Layer 7 of a small transformer language model trained on English Wikipedia (13 layers, counted from 0, width 64).
In attention head 0, each number of a token's query is one row of weights dot the token's vector x plus its bias. The head spreads its attention over the tokens so far by the softmax of query dot key.

Query weights of the head. A number n stands for (n - 500) times 0.0035.
q0 (bias -0.026): 750 374 523 358 595 543 646 553 384 320 553 601 485 634 389 229 336 355 491 280 441 544 451 622 428 455 706 505 522 509 500 423 532 510 467 386 725 393 377 762 201 448 295 584 424 360 509 292 591 600 478 565 547 839 576 650 626 695 494 399 301 451 656 638
q1 (bias -0.011): 458 680 371 727 562 581 419 572 695 471 417 495 543 263 566 496 537 371 448 526 453 654 529 418 633 355 360 467 746 525 554 258 741 685 528 374 499 553 351 360 376 548 473 650 559 503 420 515 608 418 604 532 447 668 612 388 644 514 182 557 355 581 542 195
q2 (bias -0.008): 668 355 664 284 602 484 635 590 610 143 626 547 157 526 481 275 529 303 448 563 615 324 494 486 553 577 761 409 670 294 440 369 656 569 410 536 672 559 565 437 760 631 653 626 491 445 445 654 486 342 388 623 410 515 413 259 678 470 254 572 448 512 443 604
q3 (bias 0.028): 643 634 726 326 496 430 208 383 362 190 422 535 663 383 220 659 497 271 442 376 556 463 361 414 406 669 936 456 371 686 383 821 461 663 442 627 610 144 598 226 169 725 318 345 586 555 366 523 415 530 609 588 628 444 697 592 744 424 693 657 597 429 813 314
q4 (bias 0.007): 495 499 536 640 535 402 388 634 512 403 580 309 692 325 649 586 584 727 388 272 584 660 471 359 578 588 569 635 540 385 427 361 410 621 553 523 485 490 440 367 447 498 551 421 667 554 576 389 489 430 466 458 656 492 427 336 704 255 553 354 519 589 517 386
q5 (bias -0.024): 555 587 512 524 363 498 420 463 409 496 393 317 633 269 265 492 548 660 695 353 525 273 519 627 411 403 367 351 487 572 497 459 528 407 569 536 576 815 497 427 496 622 524 435 583 535 205 445 335 437 501 457 726 554 596 507 542 663 818 552 625 454 539 427
q6 (bias -0.060): 546 693 460 575 623 442 528 417 691 604 502 407 473 407 422 573 258 526 599 367 468 373 360 653 679 452 742 590 525 505 653 322 365 260 572 415 734 439 291 562 688 473 614 488 308 461 513 352 567 596 455 378 312 534 528 417 376 157 518 658 629 754 577 593
q7 (bias 0.075): 670 467 473 572 360 342 774 432 516 411 428 355 638 504 600 673 530 435 415 202 294 573 321 563 349 492 550 709 652 487 535 474 533 577 346 488 627 351 449 678 452 561 581 370 654 413 471 377 517 509 662 424 532 363 505 209 578 572 563 446 694 604 756 316
q8 (bias -0.001): 618 373 378 306 500 491 523 505 424 270 581 504 565 586 440 306 590 475 636 628 723 449 461 480 536 442 564 626 385 433 638 575 476 477 501 608 475 533 493 495 574 673 572 475 296 748 467 528 609 600 479 386 609 538 348 515 480 505 407 393 477 452 405 438
q9 (bias -0.041): 442 320 545 289 330 411 541 570 594 423 563 565 424 545 526 457 695 429 419 470 804 551 463 446 311 588 431 531 473 507 509 743 385 711 465 711 562 284 415 303 531 470 541 492 299 469 532 608 407 607 594 515 358 554 556 550 444 647 395 580 845 382 540 379
q10 (bias 0.003): 450 613 632 499 630 479 547 577 716 412 412 414 572 504 752 477 545 273 370 376 602 543 454 446 496 296 590 395 624 690 599 581 426 422 405 547 533 535 411 529 434 463 536 403 470 529 587 417 570 561 466 270 660 322 566 567 561 474 595 482 447 585 528 259
q11 (bias 0.011): 658 512 565 659 468 483 438 714 447 373 363 608 619 475 353 586 395 317 592 404 595 310 433 601 421 223 461 330 543 547 570 535 427 608 361 580 516 445 584 590 694 300 400 468 542 543 659 575 490 710 383 560 627 668 382 443 604 481 249 551 312 559 512 456
q12 (bias 0.004): 370 434 760 737 538 448 511 469 308 423 609 414 341 570 601 399 425 547 541 479 520 509 494 206 551 598 646 299 568 314 416 421 329 329 599 441 691 324 496 648 577 499 569 611 621 681 605 495 621 628 428 480 542 469 474 504 249 644 423 399 637 588 583 523
q13 (bias -0.069): 449 487 390 516 385 449 641 708 562 686 484 376 606 566 589 407 585 777 690 408 363 587 522 610 694 517 420 471 424 579 557 473 500 389 744 444 515 722 419 645 405 549 416 519 578 403 539 331 438 495 502 347 308 547 506 523 425 506 311 216 419 475 427 556
q14 (bias 0.042): 496 605 548 706 448 437 324 366 428 488 444 221 572 379 414 540 506 481 478 587 390 194 607 659 452 474 597 408 572 404 548 603 425 619 522 577 476 470 444 564 735 797 570 515 341 500 495 538 633 379 616 538 423 611 544 534 451 508 562 348 529 384 406 631
q15 (bias 0.026): 278 495 262 521 573 252 419 548 551 469 484 416 496 557 348 628 531 454 319 598 413 617 383 558 220 624 538 615 567 618 490 434 425 622 536 453 802 238 544 483 384 351 583 630 386 600 558 689 446 279 650 641 508 688 597 580 526 520 316 303 760 395 695 599
q16 (bias 0.032): 639 561 668 737 395 338 462 627 259 233 763 381 403 510 389 272 418 500 212 624 564 590 754 556 328 445 583 525 403 694 613 683 535 599 573 422 255 580 566 665 382 246 402 483 595 388 489 504 620 520 568 502 254 289 435 471 446 661 490 548 616 339 726 601
q17 (bias -0.018): 607 491 536 422 481 571 428 373 510 415 554 523 395 616 326 618 297 346 323 598 567 532 630 390 404 407 662 458 684 759 419 524 632 647 610 659 377 492 534 581 478 486 529 615 430 642 413 589 400 576 423 472 313 559 631 457 449 439 425 361 669 476 425 439
q18 (bias 0.030): 456 409 453 583 427 518 289 497 602 328 449 539 472 330 444 560 324 528 604 451 582 467 453 819 383 361 660 291 651 552 581 549 472 295 406 559 595 420 654 497 476 598 593 524 538 571 559 501 421 518 512 346 482 701 639 518 367 495 625 589 775 347 444 463
q19 (bias 0.005): 490 289 228 522 390 275 438 509 346 606 454 578 477 577 353 700 491 388 428 660 618 532 390 579 577 412 809 588 375 626 587 517 589 529 593 366 529 523 704 549 624 437 510 593 598 609 419 586 421 271 322 533 337 427 577 425 414 612 514 551 712 307 609 417
q20 (bias -0.038): 360 513 359 542 404 620 516 352 502 558 597 286 462 574 645 434 581 643 395 504 551 512 647 631 466 503 315 418 555 660 453 255 263 496 521 510 533 527 559 387 710 419 263 574 610 526 417 568 564 470 548 580 553 471 318 771 433 570 487 677 508 545 507 390
q21 (bias 0.018): 698 575 382 444 797 731 203 559 540 409 435 368 597 627 386 396 625 608 519 549 353 600 605 358 595 465 389 648 233 638 506 679 495 588 488 500 498 412 358 433 557 470 645 425 483 423 443 578 446 678 424 388 467 371 611 303 544 587 567 480 649 348 462 446
q22 (bias -0.014): 327 507 603 469 455 497 717 471 513 575 459 533 319 714 621 351 665 450 327 430 338 649 523 507 530 520 434 528 731 491 482 668 554 565 695 392 619 544 222 513 516 537 622 477 502 542 328 588 510 540 591 599 270 429 221 472 546 348 507 517 359 461 514 415
q23 (bias -0.006): 547 594 544 693 517 487 498 366 555 503 499 324 295 487 644 389 400 419 472 603 384 352 585 381 478 537 494 566 616 566 520 521 672 530 717 429 370 464 550 500 487 507 406 500 465 398 549 348 525 389 533 513 569 406 352 674 570 688 591 658 139 495 594 546
q24 (bias -0.022): 553 559 445 417 510 166 477 345 511 605 572 699 360 579 421 600 397 674 468 539 429 436 449 602 668 409 522 607 429 596 511 721 444 379 427 499 633 340 269 530 516 690 648 557 608 563 494 544 541 565 486 260 538 555 496 441 375 374 535 372 705 554 430 405
q25 (bias -0.010): 487 475 615 669 501 369 432 303 609 479 550 616 392 265 501 510 642 461 412 213 545 567 438 345 431 528 653 453 457 431 455 576 584 453 532 301 443 545 577 382 488 500 561 481 615 409 384 438 531 403 503 612 559 543 696 743 330 625 590 540 635 592 631 372
q26 (bias -0.011): 678 620 346 423 268 645 436 493 722 455 522 450 638 347 461 414 608 667 638 380 638 397 549 572 547 516 528 246 428 462 422 654 599 437 504 559 439 743 175 609 444 382 714 584 638 576 527 476 503 551 651 547 359 441 488 287 412 426 583 306 297 421 540 606
q27 (bias -0.045): 705 688 686 329 767 409 300 551 354 166 445 565 707 625 526 470 522 596 373 305 680 455 391 467 331 625 572 612 343 620 310 491 474 514 366 561 387 218 639 352 465 354 565 652 754 511 443 589 426 513 265 484 653 601 616 454 636 723 293 448 394 660 483 462
q28 (bias -0.019): 629 577 335 369 447 432 578 483 746 469 428 536 488 504 627 410 590 345 235 435 392 585 695 523 628 553 380 571 514 294 644 554 467 548 660 369 633 472 381 599 665 413 544 365 475 592 526 253 441 577 331 536 701 391 593 621 472 457 342 591 409 398 750 404
q29 (bias -0.012): 502 440 424 365 407 540 488 446 389 546 247 301 431 500 654 488 663 554 677 479 504 419 648 608 497 377 484 457 618 573 545 604 380 529 437 442 238 524 430 467 542 400 546 433 638 668 664 681 298 281 548 584 394 675 542 646 437 584 535 607 674 331 627 323
q30 (bias -0.004): 632 435 576 465 271 493 457 577 568 453 491 522 275 692 396 598 255 440 558 444 409 430 447 491 978 477 496 505 571 543 414 529 552 651 562 456 486 511 470 440 554 556 615 221 574 460 382 448 609 358 492 498 752 427 615 664 637 454 540 407 354 520 356 531
q31 (bias 0.075): 393 443 358 452 351 447 726 433 462 425 556 428 242 383 503 393 687 246 355 639 476 629 580 490 365 634 318 554 603 650 596 560 452 573 499 447 469 531 687 516 438 498 574 421 362 504 417 493 364 607 459 829 481 577 407 514 778 588 553 680 521 546 593 283

Each question shows a short text with each token's key, already scaled and adjusted for position as the last token sees it. A number n stands for (n - 500) times 0.0018.

Then comes the last token's vector x. A number n stands for (n - 500) times 0.007.

0 " also": 484 449 371 187 466 401 516 596 565 476 562 485 510 611 547 547 495 479 595 479 465 554 435 487 644 440 453 387 468 532 566 467
1 " ed": 496 514 362 177 470 514 612 555 550 543 573 519 473 670 549 514 520 497 556 501 475 523 455 469 614 441 407 407 515 551 567 407
2 "ited": 495 502 426 119 475 474 501 560 556 533 556 520 444 621 571 497 496 536 619 502 421 519 471 501 596 472 441 383 490 516 599 447
3 " Social": 464 483 404 222 534 439 589 622 499 533 525 516 519 628 561 521 506 524 599 501 404 533 518 481 729 484 478 427 509 525 619 443
4 "-D": 471 522 347 292 577 498 688 555 524 549 576 496 539 603 471 430 504 542 592 470 432 482 492 475 661 519 430 516 491 513 647 361
5 "em": 469 486 341 269 550 441 669 519 480 555 505 515 512 664 561 492 495 520 569 528 401 534 511 464 680 507 459 485 514 559 624 407
6 "ok": 475 486 296 249 517 480 662 524 507 557 521 480 497 594 529 498 516 544 583 561 450 506 539 430 628 530 445 454 515 496 581 409
x: 444 451 487 833 322 610 498 430 505 310 638 425 675 404 630 664 587 452 323 552 558 387 219 566 638 449 384 671 590 492 414 722 491 407 379 318 512 212 552 592 408 374 702 402 313 743 576 524 548 668 569 586 478 518 670 314 418 546 596 456 488 331 433 577
Which two tokens does the last token look at most, in order? 3 " Social", 0 " also"

0 " ed": 490 459 368 196 464 429 556 603 558 490 567 506 496 617 556 533 507 485 586 481 456 557 435 473 639 435 467 379 465 531 572 438
1 "itor": 501 475 407 179 487 452 565 546 522 547 554 549 443 603 534 517 508 544 627 467 406 488 446 472 607 478 441 398 515 553 612 424
2 " of": 469 500 421 222 509 478 570 587 534 529 559 546 526 589 568 510 457 502 631 480 434 479 494 500 726 481 444 451 481 539 625 421
3 " Social": 446 475 405 257 535 444 616 608 499 536 536 515 538 611 544 515 490 535 588 491 427 543 508 479 755 482 489 439 507 535 622 448
4 "-D": 463 513 355 311 575 499 698 538 524 552 574 499 541 591 471 429 498 553 590 468 438 489 489 471 665 522 434 518 489 518 651 362
5 "em": 467 479 343 293 550 440 669 501 486 554 499 516 515 653 560 492 498 532 573 529 408 535 511 461 690 514 461 483 508 555 626 401
6 "ok": 474 480 309 264 515 481 666 510 508 562 518 485 495 586 527 499 513 554 589 558 452 506 541 425 632 533 447 450 514 498 581 405
x: 445 467 483 817 314 610 489 413 516 299 637 429 656 405 616 672 587 455 312 558 567 385 229 567 632 452 401 665 597 502 411 724 482 404 359 324 508 222 547 606 414 376 699 407 320 764 576 534 544 678 577 587 472 511 676 322 405 552 591 442 491 312 433 585
To which token does the last token give the most attention? 3 " Social"

0 " ch": 489 440 352 202 480 436 571 582 558 481 558 495 510 593 542 528 491 490 597 485 456 551 433 470 655 442 456 394 457 526 573 429
1 "air": 483 478 370 197 509 420 615 527 503 590 531 519 458 589 508 546 497 529 643 488 438 499 484 466 687 506 464 397 517 553 555 446
2 "ed": 506 477 380 168 503 487 606 532 513 558 539 517 479 567 576 466 485 545 607 524 408 518 517 555 644 522 417 447 523 500 619 417
3 " this": 479 450 394 174 495 430 514 503 543 527 563 503 505 563 565 545 485 508 612 492 439 504 489 537 676 499 452 451 524 534 599 437
4 " organ": 501 469 403 187 516 425 528 523 547 511 571 512 534 621 568 536 492 526 600 500 462 539 508 500 674 450 404 400 517 580 625 463
5 "ization": 464 468 403 213 489 415 554 527 542 540 537 513 486 572 529 524 497 548 643 488 420 516 470 478 649 479 442 417 509 532 641 458
6 " from ": 507 493 355 223 469 502 588 549 535 540 533 491 459 599 587 568 490 498 571 490 388 515 504 521 683 472 485 494 487 504 622 367
x: 488 468 488 631 504 658 569 506 483 430 556 390 545 529 571 663 521 381 210 826 546 498 119 679 639 472 380 497 440 372 335 677 510 707 358 545 486 382 622 565 398 593 687 387 403 469 427 510 606 545 527 599 617 491 601 245 425 563 520 511 244 226 456 632
Which token does the last token look at most, and with what share of its attention? 5 "ization", with about 30%

0 "or of": 471 468 371 217 478 423 541 629 547 484 560 502 513 580 547 544 487 478 575 482 468 549 447 495 651 444 465 393 482 529 562 473
1 " K": 521 524 312 251 522 513 649 546 532 518 568 440 511 626 504 491 516 479 578 495 473 490 487 477 678 517 430 484 524 510 567 381
2 "rist": 511 470 337 209 512 493 625 532 519 518 561 442 501 616 528 509 504 503 524 500 421 516 473 436 625 492 416 493 501 534 521 408
3 "ian": 491 498 340 224 522 477 594 562 508 561 551 458 513 647 528 522 525 522 565 538 412 536 491 487 649 481 458 464 519 543 575 407
4 "ia": 478 504 345 234 499 496 567 560 527 549 554 434 498 617 538 532 512 529 566 510 453 513 530 501 719 491 475 444 496 560 631 430
5 " from ": 499 518 347 245 480 521 582 561 529 525 558 472 463 600 590 556 473 498 538 481 405 505 497 527 679 473 504 519 495 514 614 384
6 "1": 485 481 420 184 485 432 626 497 507 477 521 488 428 569 549 513 459 492 494 458 443 522 457 495 635 465 484 538 543 505 610 355
x: 723 427 539 531 488 590 638 509 552 336 382 510 687 485 589 751 564 481 322 665 508 630 345 565 527 533 293 629 505 382 328 599 608 482 210 345 319 395 584 479 547 428 649 490 234 499 480 544 705 550 566 560 722 319 584 348 429 397 610 519 270 262 544 619
Which token does the last token look at most, and with what share of its attention? 6 "1", with about 50%

0 " died": 483 443 361 146 454 400 511 606 566 476 565 501 486 588 560 550 493 483 596 476 457 553 430 484 638 439 468 375 454 512 571 464
1 " in": 497 513 338 133 487 477 605 571 542 483 544 542 492 545 582 548 464 481 596 495 426 484 465 532 685 471 422 446 488 535 637 407
2 " V": 508 499 300 235 523 494 652 512 504 521 531 469 509 665 555 545 479 489 601 475 445 468 485 438 731 479 428 505 479 534 571 366
3 "ent": 474 450 316 202 519 469 734 581 484 534 545 520 453 641 467 526 466 524 581 529 358 501 460 422 634 517 455 495 498 550 545 381
4 "as": 489 499 283 157 528 400 645 545 516 560 525 469 529 635 500 517 497 557 608 537 447 495 500 464 702 525 471 474 531 543 581 367
5 " de": 445 506 276 220 525 507 644 560 521 491 552 478 545 549 550 532 492 536 556 507 474 525 460 469 723 446 399 475 473 605 635 396
6 " Z": 474 504 283 273 550 536 694 514 529 535 551 427 549 604 459 517 508 502 604 514 479 497 475 421 760 493 426 491 475 521 556 387
x: 427 511 512 794 335 565 526 406 502 376 558 402 569 376 756 693 449 545 483 549 441 656 243 716 555 361 389 589 540 446 248 732 426 425 405 429 491 383 674 466 192 511 747 497 386 504 543 645 503 639 322 569 643 462 554 339 363 599 604 554 514 347 459 527
Which token does the last token look at most, and with what share of its attention? 5 " de", with about 20%

0 " del": 481 463 361 243 479 440 553 578 555 472 545 498 518 588 548 548 492 488 578 495 468 554 443 467 651 444 461 389 457 538 570 453
1 " L": 497 519 371 296 510 528 643 527 537 540 567 470 501 641 502 486 486 492 588 520 472 499 487 432 684 502 421 458 483 539 570 388
2 "l": 486 517 337 283 511 529 668 483 490 518 542 465 489 634 483 538 488 495 547 525 466 520 465 448 673 532 417 496 427 573 527 423
3 "ano": 472 508 359 236 496 467 613 511 529 512 544 443 512 582 511 527 500 515 554 541 478 536 459 450 665 512 450 457 470 570 548 416
4 " de": 445 521 318 265 511 514 590 518 529 489 549 468 526 559 523 547 495 517 545 507 488 529 462 456 693 467 438 475 458 602 589 425
5 " Z": 474 501 332 308 537 528 656 493 524 527 536 438 538 581 468 523 505 501 581 513 489 504 473 429 712 498 444 493 473 526 543 409
6 "af": 483 486 347 252 535 479 644 462 521 530 508 431 525 562 480 529 517 518 546 534 447 538 500 483 688 518 417 486 493 554 542 441
x: 328 596 383 752 487 508 468 370 446 279 520 359 560 411 668 593 533 592 597 632 470 684 334 523 666 411 384 660 450 468 443 661 404 450 280 365 453 288 479 709 325 414 770 422 403 502 470 705 671 520 456 499 555 653 628 364 388 469 774 563 536 245 512 503
Which two tokens does the last token look at most, in order? 4 " de", 0 " del"

0 " Z": 486 463 363 247 494 446 569 590 552 484 551 476 515 593 524 536 511 474 577 499 466 544 451 463 650 452 460 402 467 520 552 457
1 "al": 494 483 340 224 521 467 638 520 509 528 524 451 510 611 515 529 499 495 544 546 438 538 505 483 680 519 449 462 485 563 554 442
2 "ia,": 468 492 344 246 485 500 581 524 540 509 547 451 517 557 562 538 485 505 565 510 443 504 478 494 697 482 467 454 481 539 578 399
3 " since": 474 497 385 202 451 485 558 515 550 490 555 472 479 557 566 561 463 503 576 516 440 507 467 503 691 479 448 496 515 521 584 420
4 " dest": 490 477 360 211 475 466 522 488 536 493 522 500 422 526 526 514 494 537 598 477 468 481 478 498 602 476 395 441 462 514 555 425
5 "roy": 529 478 401 249 492 473 565 539 499 546 528 522 478 585 535 506 488 517 633 488 468 489 471 497 666 509 418 404 515 550 561 479
6 "ed.": 517 513 383 216 491 505 552 545 548 512 544 479 451 590 567 532 502 516 577 508 411 483 470 520 648 501 481 464 488 500 578 420
x: 300 429 409 620 491 618 549 499 581 422 494 335 535 476 591 517 576 518 489 703 445 443 203 622 519 533 319 384 513 474 314 695 513 496 340 623 331 420 667 742 344 617 599 348 350 504 463 579 551 627 612 544 697 581 500 373 523 669 763 395 281 200 454 624
To which token does the last token give the most attention? 4 " dest"

0 "\n\n": 492 466 368 204 486 425 535 633 561 469 558 478 500 598 552 553 508 475 569 483 463 540 456 480 613 432 468 397 482 511 547 442
1 "==C": 558 509 408 110 578 463 539 588 549 456 534 464 512 635 509 484 470 489 557 470 400 514 495 538 577 433 461 509 503 467 570 389
2 "areer": 488 433 395 97 514 414 508 586 489 517 514 470 490 588 517 481 453 484 580 452 490 506 559 523 587 447 457 423 476 553 565 484
3 "==": 503 468 388 127 559 438 547 603 541 460 548 481 501 596 506 449 450 540 539 497 460 501 502 561 614 437 459 516 494 487 596 397
4 "\n": 506 492 367 178 504 475 515 618 544 480 583 460 483 615 485 480 500 486 571 436 467 514 511 512 620 439 425 454 503 516 567 392
5 "J": 529 564 354 154 549 518 568 616 512 490 565 486 506 624 502 477 491 440 489 492 442 495 539 517 599 470 428 515 512 493 584 483
6 "ep": 537 529 309 174 563 474 569 590 470 485 493 473 484 633 543 512 486 449 501 506 441 491 525 523 615 501 468 471 535 474 514 443
x: 421 478 528 681 476 632 555 386 475 404 610 488 802 305 654 594 616 625 579 523 459 699 274 600 645 414 252 585 479 488 467 565 445 520 394 355 436 297 543 654 473 313 677 411 375 327 457 418 645 509 447 749 544 558 440 265 404 488 817 433 438 316 508 545
To which token does the last token give the most attention? 6 "ep"